Layer 6 of a small transformer language model trained on English Wikipedia (14 layers, counted from 0, width 96).
A neuron's activation on a vector x is SiLU(gate . x + bias) times (in . x + bias), where the dot is the dot product.
The model reads these tokens: " " "1" "7" "4" "9" " and" " the" " School" " " "4" " years" " later" " in" " " "1"

The vector x that enters this layer's MLP at each token. A number n stands for n times 0.029.
0 " ": -13 11 24 10 -41 22 14 6 3 -37 -28 -28 -13 -21 -22 21 -27 -41 20 18 41 -26 -8 -13 -15 -28 -38 23 -15 5 -4 21 -15 -2 28 31 -23 -24 -4 -12 -38 9 49 18 13 -19 16 -4 17 26 -9 -20 -26 -57 4 -7 -39 16 -21 -6 -20 43 -32 1 -1 -11 -19 9 -13 21 -9 -28 -3 16 18 11 -1 2 -6 -6 -21 20 24 -27 -3 11 -13 -4 -12 29 18 -9 -16 6 -7 17
1 "1": -28 11 27 -12 5 41 -3 27 22 -9 -34 -10 14 -15 -10 11 -47 -39 -1 14 15 -38 -13 3 -21 4 -23 2 -33 8 -20 22 8 -33 9 32 -8 -4 -25 -16 -13 40 50 9 20 6 25 14 -12 -3 -24 10 -12 -64 -5 -31 -4 19 -22 -8 -14 12 -22 17 -12 -14 -22 12 -18 -24 -17 -36 -6 11 -5 6 -20 -2 -7 22 -7 45 47 -16 3 6 -51 6 -7 19 10 -31 -17 16 18 19
2 "7": -14 5 11 -31 16 56 -15 36 31 -9 -32 -11 21 12 -16 34 -23 -17 -10 31 -23 -39 -3 -29 -11 -4 -26 -2 -29 1 -3 -8 12 -7 38 28 8 -12 -17 1 -32 21 11 29 -6 15 14 19 -2 17 -11 3 -7 -46 20 -12 -13 29 -3 -6 -44 -1 -44 12 1 -21 -47 35 -1 3 2 -21 20 23 -6 -20 -5 -1 0 10 35 6 39 -28 2 21 -25 5 2 38 25 -26 -26 -3 16 11
3 "4": -28 11 5 -27 16 57 -14 31 32 -12 -43 8 1 -24 -56 43 13 -15 16 24 -16 -28 -26 -22 -22 -4 -9 10 -32 18 -20 4 9 -2 31 18 -1 -22 -20 19 -25 32 34 25 -10 -26 -5 19 -10 0 -3 0 -20 -27 17 -23 -9 14 -6 2 -32 -9 -14 -55 1 6 -51 12 -18 9 18 -4 21 14 -18 3 1 -1 25 44 20 -5 27 -27 7 1 -22 9 4 47 22 -22 -31 -18 14 14
4 "9": -27 9 16 -28 -3 40 -4 12 3 -10 -22 -3 -24 -16 -46 45 12 -26 -35 22 -22 -6 -18 -26 -22 4 -24 21 -45 4 -30 15 -14 4 23 -5 6 -13 -15 17 -5 20 15 2 2 -8 -7 20 -20 20 6 9 -29 -32 8 -29 3 17 -43 9 7 -7 5 -38 -1 -15 -54 26 -29 7 2 4 16 -22 1 9 12 4 10 49 28 19 25 -43 -15 9 -33 -5 6 51 7 -36 -38 1 17 -7
5 " and": 19 28 3 19 -12 32 -7 5 -7 -47 -25 22 -9 -13 -2 22 -45 -22 3 16 21 3 -17 16 -14 -25 -10 34 -38 -10 -14 20 -29 -38 8 -1 -5 -20 14 9 -53 9 34 10 -9 -18 25 -9 23 42 12 1 -6 -32 -15 -8 -16 -7 -31 -9 -16 -39 12 -17 24 -7 -61 6 9 -4 -27 -9 -11 -11 -15 -19 4 6 22 7 -39 8 10 -23 8 -6 16 -7 -13 31 6 -21 -20 -11 6 -12
6 " the": 0 0 39 5 18 30 -25 -4 -10 -43 -6 -7 -18 -21 4 19 -7 -3 6 6 35 -25 -21 -8 0 -14 -12 20 -19 0 0 23 -9 -15 27 -20 7 -12 -8 9 -22 16 22 27 4 -6 11 -12 17 19 8 -10 -47 -94 -2 31 -26 32 -6 -19 -18 -21 13 -29 12 -19 -41 9 8 3 2 -8 0 2 -13 4 5 6 -20 -16 -5 17 21 -20 -3 10 -17 -28 -17 -1 -2 -14 -16 19 -9 5
7 " School": -16 -16 12 -4 -10 43 7 3 4 -37 11 11 -13 -1 -10 10 6 -14 -10 33 2 5 -6 -28 9 31 -6 -9 -11 -4 -14 -11 -14 -59 4 10 3 -17 -11 6 1 -7 -21 30 16 10 34 13 40 10 -3 -1 -51 -2 -13 31 22 10 -27 -20 -25 26 -10 -3 -18 -31 -56 42 -7 -24 -18 -40 1 9 14 -30 -18 4 -18 -3 -34 7 10 -18 34 -21 -23 27 0 2 -39 -6 -33 28 30 19
8 " ": -22 20 15 10 -45 21 1 4 -3 -24 -4 -9 -4 3 -23 10 -8 -22 -1 23 23 -22 -22 -39 -23 3 -26 7 -18 5 -19 9 -3 -26 6 -2 -28 -8 19 -5 -58 6 9 14 32 -28 6 -8 35 34 -4 -10 -40 -28 16 -14 -11 4 -14 -3 -41 55 -29 -45 -1 2 -35 20 -18 3 -3 -40 1 12 45 0 -10 6 -18 4 -7 18 16 -20 25 0 -20 1 7 9 15 4 -7 -10 -24 33
9 "4": -51 22 7 -13 -2 21 -32 53 18 -20 -45 28 -4 3 -24 11 -14 -36 16 -6 19 -42 -11 -20 -51 22 4 1 -31 25 -11 4 12 -20 41 24 21 -9 -12 -1 -26 41 12 7 10 3 21 -2 -4 -6 3 5 -30 -44 33 -7 -7 22 -4 -21 -27 10 -7 -48 -4 -14 -46 3 -7 -26 -4 -18 15 1 -12 -19 -23 -2 11 45 15 11 10 23 10 8 -21 17 -12 35 16 -17 -19 -6 14 20
10 " years": -15 -4 -10 -42 17 41 -1 7 -5 -24 -22 -20 -4 -17 3 68 -11 18 16 21 -21 -5 -25 -7 -2 5 -26 26 -2 15 -22 -23 -2 17 25 8 -2 7 13 16 -9 -21 -24 5 -18 2 -4 4 -12 10 -31 3 -41 -15 -43 14 32 -40 -21 -30 -24 -11 8 1 -7 -17 -47 49 5 -10 3 -34 -4 -14 42 -43 -12 -8 25 7 -6 -6 20 -5 21 -13 -41 -10 17 40 7 -4 -9 59 38 26
11 " later": 14 9 -5 -10 -9 42 -17 17 9 -31 1 -3 -8 16 -25 31 -24 -31 -37 29 -11 -13 -18 1 -10 20 -15 17 9 -27 -26 -14 -30 -13 -28 -10 -11 5 -37 14 -31 -6 -20 15 -8 -17 13 -7 -5 10 2 -1 -41 -28 -18 10 -15 -8 -29 -13 -10 -14 -18 -21 33 -38 -73 8 7 6 -1 17 -22 -4 30 8 -43 17 10 5 6 3 19 -9 -14 -10 0 -22 30 43 30 -9 -2 28 17 9
12 " in": -10 19 -12 0 -39 30 -11 0 -11 -38 -2 -11 -11 1 -10 25 -15 -21 13 13 8 -10 25 0 -22 -15 -30 26 -4 -8 38 -13 -3 -10 -7 -6 -23 -28 -5 22 -26 19 -20 9 -18 2 -12 -30 -12 20 4 -1 -38 -51 -50 0 10 -7 19 1 14 -17 -13 -34 18 -3 -55 4 -26 -20 5 15 39 -15 25 15 13 25 18 14 -16 24 -11 -52 27 8 -10 17 7 19 11 14 -6 13 30 -14
13 " ": -27 14 3 13 -49 31 -6 -1 12 -25 -6 -25 -2 -12 -12 1 -33 -15 1 18 17 -6 -12 -34 -22 -14 -46 -4 -26 -9 -17 11 16 -26 5 -7 -11 -2 24 -9 -58 24 13 -13 21 -26 -10 -13 20 18 2 -19 -48 -40 11 -17 -20 5 -21 8 -22 36 -33 -34 5 11 -25 12 -29 13 -18 -26 16 2 36 -5 -15 6 -9 -3 -16 25 17 -33 22 -2 -12 5 16 27 11 -2 -9 -12 -22 30
14 "1": -18 13 9 -17 6 42 -31 12 30 -26 -12 -10 15 -24 -1 -24 -44 -35 -18 8 26 -24 -22 -22 -6 3 -20 -16 -27 4 -7 5 37 -44 -6 22 -1 5 12 -20 -11 45 30 -20 0 15 23 16 -35 -10 2 2 -9 -55 0 -20 5 19 -13 9 10 4 -32 6 -11 4 -24 -6 -10 -18 -19 -33 25 -13 0 3 -13 -1 26 17 -16 37 55 3 29 16 -27 8 16 9 -8 -50 4 15 11 28

Each question shows the input weights of one neuron of the MLP. A number n stands for n times 0.011.

n9 gate (bias -0.009): -2 -3 -10 3 23 41 17 -6 8 7 -8 -27 -34 -14 20 -31 -15 -28 25 11 -1 -12 7 -9 19 8 -10 20 -27 33 18 -2 -6 8 -18 10 18 28 -12 -38 -17 24 -5 -8 8 6 -33 6 14 6 -2 1 -14 2 -1 19 6 4 -13 8 -9 -14 -33 -14 -2 5 23 -37 -6 -11 0 11 26 45 30 24 37 -2 10 3 -22 0 -11 -23 -9 -15 29 -22 10 7 1 -5 19 5 2 -28
n9 in (bias -0.009): 23 -4 23 7 11 7 -17 18 2 -5 17 14 -22 26 -13 -20 -15 -23 49 26 0 0 4 17 40 11 -17 -9 39 -10 -10 -29 11 25 -3 14 21 -13 -32 -11 5 -10 19 -1 22 2 14 22 4 -41 -22 16 9 -17 15 -14 11 -10 -9 -2 -9 17 -9 -7 -11 4 1 21 -21 11 -3 3 -6 -10 -1 22 13 14 32 -50 -13 19 -20 17 -9 -10 4 29 3 9 -4 37 -5 11 -8 17
Which token does this neuron like most? 0 " "

n62 gate (bias -0.013): -20 14 -10 28 -4 16 12 -14 -19 1 9 16 -13 4 -19 -11 10 10 23 29 -1 -19 -8 0 -21 -6 -12 -9 -17 32 11 -9 23 9 -19 2 28 -15 0 4 3 -25 -8 -45 10 11 -22 -18 29 10 -3 2 -11 3 4 -25 22 5 19 19 -8 16 -3 11 19 -13 2 18 -8 26 2 -7 0 -11 -26 -22 14 -1 2 7 -7 -5 -9 14 -3 32 1 -8 -8 -5 -8 10 17 28 -9 -35
n62 in (bias 0.044): -10 -22 -17 15 -8 24 -16 3 6 -4 11 -8 -37 15 -6 -10 13 32 13 -2 -8 -28 -10 20 12 -23 18 -7 -7 53 11 -15 -5 21 -15 27 13 -19 -7 20 -33 1 -5 -24 9 6 -9 -1 -18 -2 23 -2 -13 -1 21 6 18 -15 -26 37 -16 -2 -2 -8 19 1 20 33 11 13 -13 14 8 -9 -1 -17 3 -38 -17 -4 8 -21 0 29 -14 28 -6 2 -5 3 17 -8 -8 33 6 -21
Its two highest activations, in order, are on tokens 1 "1", 14 "1"

n19 gate (bias -0.028): 13 11 26 9 -9 -11 -19 0 -10 9 16 11 11 27 -6 14 -2 0 9 18 -6 -13 -19 32 -3 -24 9 8 22 9 -7 -21 21 -11 -5 1 -20 4 8 -4 10 -4 -5 -14 -2 32 3 10 -20 -17 2 15 -23 -20 32 -2 14 -1 -25 24 1 10 -22 32 -3 -15 -1 -16 -11 -31 -7 9 -15 -9 -20 4 -16 -15 -34 -27 2 -11 1 27 18 -2 8 14 -31 15 -9 4 -12 17 -7 -6
n19 in (bias 0.054): -2 25 2 -7 1 -13 -15 12 -8 -4 4 -5 -5 6 -5 15 -11 -3 17 11 -13 -5 13 -8 -7 0 3 12 6 17 -17 -29 8 9 -14 17 11 -11 10 9 -13 -3 -27 17 14 14 -17 11 -21 9 25 2 -5 -33 -2 4 25 29 5 0 -1 20 -18 20 -10 -11 15 -16 -5 -2 -12 3 5 -4 -27 11 4 -4 1 -24 -30 -13 2 10 24 -10 -5 6 6 -8 -12 3 -31 11 3 3
Which token does this neuron like most? 14 "1"

n154 gate (bias 0.064): 12 0 -28 33 -16 16 19 -20 -6 -25 8 14 -3 18 8 -21 41 5 -3 -11 -14 -31 33 12 -32 -21 25 -28 -10 -1 -14 1 -3 -22 -13 -4 -5 5 13 20 -13 -7 6 3 -20 -13 -18 23 11 35 -4 16 25 -4 -26 7 24 9 -30 17 -23 -14 -4 -14 43 22 -9 9 -4 13 10 -6 16 12 -6 -34 4 -6 -30 10 26 14 -12 -5 -26 -1 1 1 6 -24 2 21 13 0 16 8
n154 in (bias 0.047): 21 -19 -6 17 -16 -4 7 -3 -4 -32 -4 10 17 4 -7 -10 21 -27 11 -22 9 3 11 8 -16 5 55 -10 -16 13 -12 9 11 -5 3 3 25 -5 29 -12 -16 12 -14 -22 -17 -27 -36 7 -2 19 32 9 9 20 -10 -2 9 7 -20 4 -21 7 -14 -7 18 13 2 -14 4 -13 9 2 -5 6 -10 -14 17 23 -22 -2 32 -26 28 -31 8 12 -32 3 -11 -13 12 -14 11 12 24 -7
Its two highest activations, in order, are on tokens 5 " and", 10 " years"

n166 gate (bias -0.089): -6 29 7 6 26 -28 -10 16 17 15 26 22 -12 -21 3 4 12 8 16 -16 -21 4 0 -6 -3 -4 -6 -17 17 -22 12 20 6 7 8 -9 6 5 -1 40 28 20 4 -12 35 3 -4 4 10 17 -31 -17 70 -9 -28 -23 0 -18 7 12 -33 -34 -3 15 8 24 -33 -20 -6 50 3 -11 -5 21 -18 -21 -10 12 24 13 0 -26 12 2 3 30 9 -7 20 -16 13 4 21 30 -19 10
n166 in (bias -0.028): -12 -9 -9 3 28 17 -26 -11 -9 16 32 17 -6 -43 19 15 -2 -10 -17 -10 22 -54 30 11 14 30 -2 18 1 -17 -14 -2 -1 19 34 0 17 6 -5 -3 5 -7 -5 -26 -4 16 0 -7 -24 5 -3 1 20 -31 -11 15 5 -19 6 1 -17 -18 2 -4 -14 3 -27 2 -10 -6 5 -2 7 -21 -14 8 35 -24 23 8 -1 -11 15 -25 21 19 -10 8 26 4 7 13 -40 -6 20 -1
Its two highest activations, in order, are on tokens 8 " ", 13 " "

n161 gate (bias -0.167): 14 -55 18 -16 12 -17 -21 -14 23 13 5 -7 3 -28 -17 -4 -18 12 -6 0 18 11 -5 27 0 8 -2 -5 -5 22 1 1 29 -19 13 -7 -8 7 -10 17 -21 -31 20 -3 -28 -20 15 -8 -26 -16 -11 11 -1 -39 7 12 21 17 -8 7 -7 -14 0 19 -10 36 -10 5 -38 23 -4 -38 24 6 3 -9 -7 -20 1 -16 -16 -23 2 -31 -7 -5 39 -14 -25 14 22 -17 2 -7 -13 13
n161 in (bias -0.059): -1 2 -3 -3 0 -40 -31 -2 11 -15 3 -6 17 10 4 -12 8 16 -45 1 -27 -1 -33 -13 27 0 -5 28 3 -7 -11 -2 -20 8 -12 24 6 26 -7 23 -4 -14 -3 21 4 6 44 -14 -4 -11 18 -20 -25 11 -8 -21 -6 5 11 14 -30 -8 -15 8 8 20 -4 17 -19 -14 15 -4 -3 -4 -19 -41 16 -11 -14 11 -44 15 7 4 -28 40 -2 -17 -21 35 -2 8 -4 19 18 -17
Which token does this neuron like most? 2 "7"

n107 gate (bias -0.010): 4 6 -16 -16 21 9 13 16 -12 -6 21 1 17 -19 16 -10 -5 -19 -4 -9 17 5 3 -9 -8 -1 17 7 -38 -1 9 -14 -12 5 11 -37 -9 10 17 -7 13 -15 16 8 0 -7 18 1 -28 -6 16 -24 -13 -14 6 11 5 1 -19 -17 14 24 6 -13 -18 17 15 -37 16 -23 5 -2 -13 29 2 6 23 -7 13 18 -18 -8 0 -12 5 16 11 8 6 8 -8 -32 -23 -7 19 -36
n107 in (bias -0.021): 5 -13 -16 -11 15 15 -39 12 8 -12 19 22 -26 -7 1 -15 5 -40 0 11 1 2 19 -24 -20 10 -19 -3 -11 -18 13 20 -20 -15 12 -3 5 5 12 11 21 1 1 8 -9 5 34 12 16 2 24 24 -11 -10 -3 -7 1 18 -32 -18 -8 16 6 -5 -4 -5 40 -6 22 -6 6 8 9 17 -1 5 13 -6 40 8 -9 12 3 -1 -26 -14 27 -13 2 -1 -9 1 1 1 8 -3
Its two highest activations, in order, are on tokens 14 "1", 5 " and"

n98 gate (bias -0.066): -8 -3 -11 52 -22 -32 -6 -26 -17 -6 -17 23 23 -19 -3 -28 1 -8 -4 -20 -12 -16 4 13 7 -26 -12 -3 12 24 -12 -2 -7 -14 -17 20 28 -23 -16 7 16 15 -10 27 -19 9 -3 11 -9 -18 -20 29 -24 30 -7 46 2 2 7 32 21 -6 13 9 9 -5 -19 19 6 -18 16 33 1 11 -30 -20 -11 1 10 -24 14 5 3 -4 5 -10 -17 -8 -12 8 -14 17 10 9 -12 8
n98 in (bias 0.062): 32 -26 16 12 7 24 -6 -4 1 -22 5 -13 -20 28 4 -16 3 1 15 6 20 -5 -3 -20 3 5 23 1 -3 -17 5 37 -4 13 10 -9 -39 -5 17 -17 13 -15 -7 -35 -4 -36 6 -28 0 3 7 -18 13 11 19 -33 -11 14 26 -9 -18 -12 3 17 0 26 -24 -14 14 13 -20 -9 -14 3 0 17 4 -9 11 0 22 34 15 8 7 15 16 7 -26 -4 3 -10 26 9 -12 -8
Which token does this neuron like most? 10 " years"

n96 gate (bias -0.100): 6 -25 11 18 -8 20 11 -2 -38 1 6 40 6 -13 -11 11 -16 -5 12 -16 -2 13 -3 -3 9 -28 -7 5 12 11 4 9 18 -5 17 8 -6 0 -5 -12 12 -27 -7 -25 -6 7 19 -6 -14 5 -11 -13 10 -4 4 35 19 -34 -3 -34 30 19 9 1 2 -14 21 28 -14 42 -10 6 9 -29 8 14 -12 25 -5 -30 -4 -6 -16 -20 -29 17 2 -6 17 31 18 -9 -3 -30 -19 -18
n96 in (bias 0.022): 14 5 11 0 15 -14 26 10 -6 35 -22 -1 -3 22 18 25 8 20 28 -11 -16 -29 1 -25 8 33 22 32 10 -20 0 19 -14 -2 5 -12 32 -20 8 16 2 3 19 2 -8 -22 -7 1 -14 9 -2 7 -9 -11 0 -51 48 36 21 5 1 9 18 1 -16 5 16 -2 -10 22 -12 11 21 -10 23 19 -14 21 -10 -8 -11 40 -12 5 14 -6 2 22 21 -5 -20 3 -27 28 6 28
Which token does this neuron like most? 11 " later"

n24 gate (bias -0.093): -5 -7 21 24 -3 8 2 -8 -4 18 10 1 -32 -18 -41 -4 15 -8 16 10 -14 32 6 1 -16 28 -22 31 20 8 -10 26 -10 16 14 22 11 -2 -18 10 7 9 1 -34 -13 -18 -14 36 -32 11 -22 -15 -5 -31 -20 -16 13 -13 -19 42 -5 -14 -15 9 21 4 -12 9 5 -14 4 -15 -13 15 -9 -21 25 -17 -5 -8 16 -13 35 20 -17 -25 0 30 -12 7 0 -21 4 -14 -25 8
n24 in (bias 0.070): 11 -25 -1 0 -18 -8 -7 5 -4 17 8 -2 25 -10 -7 5 5 -3 7 -20 15 -4 -5 -14 -21 -36 -7 -3 -6 1 8 -32 -11 -4 9 -2 -28 37 -2 3 24 13 -1 61 -18 37 -2 -47 6 -1 -16 -21 6 1 -5 -24 -20 -7 -33 16 35 -10 13 -31 7 -8 -16 0 -12 19 16 14 -8 -4 7 -16 8 13 26 -4 1 26 -9 -42 -2 3 13 -24 -9 8 -25 24 -3 -21 26 -15
On which token does it fire most, and how strongly? 4 "9", at about 3.1

n163 gate (bias -0.123): -20 -19 0 -8 -16 21 -3 -8 12 19 10 -11 -3 35 -37 -6 -15 -13 -1 29 -5 -8 2 -3 41 53 -19 1 -16 12 -21 -6 -8 1 -4 7 16 31 8 -25 13 -2 9 10 -19 -33 25 12 35 16 -21 21 17 3 6 8 -19 -8 -11 2 -30 -1 1 12 -3 12 10 10 24 2 -15 8 20 -44 11 -3 10 -26 -10 -20 1 -13 20 11 22 12 -8 -16 -3 3 0 13 2 20 15 -24
n163 in (bias -0.038): 1 20 6 7 31 -11 1 -1 18 20 -8 10 -12 14 -29 -12 3 -13 6 -14 -42 -16 3 13 -25 1 -21 -8 28 -6 25 15 -9 -28 4 13 -4 21 -9 -22 11 -11 3 0 -20 -27 10 5 -6 -17 -20 -2 11 1 -2 18 -2 18 -4 -14 -24 -23 -40 -8 -40 2 -8 0 -3 -19 28 -2 -12 -16 26 -11 24 26 -13 -1 15 20 -8 27 4 20 13 15 -4 14 16 -7 -15 4 -3 5
On which token does it fire most, and how strongly? 2 "7", at about 1.6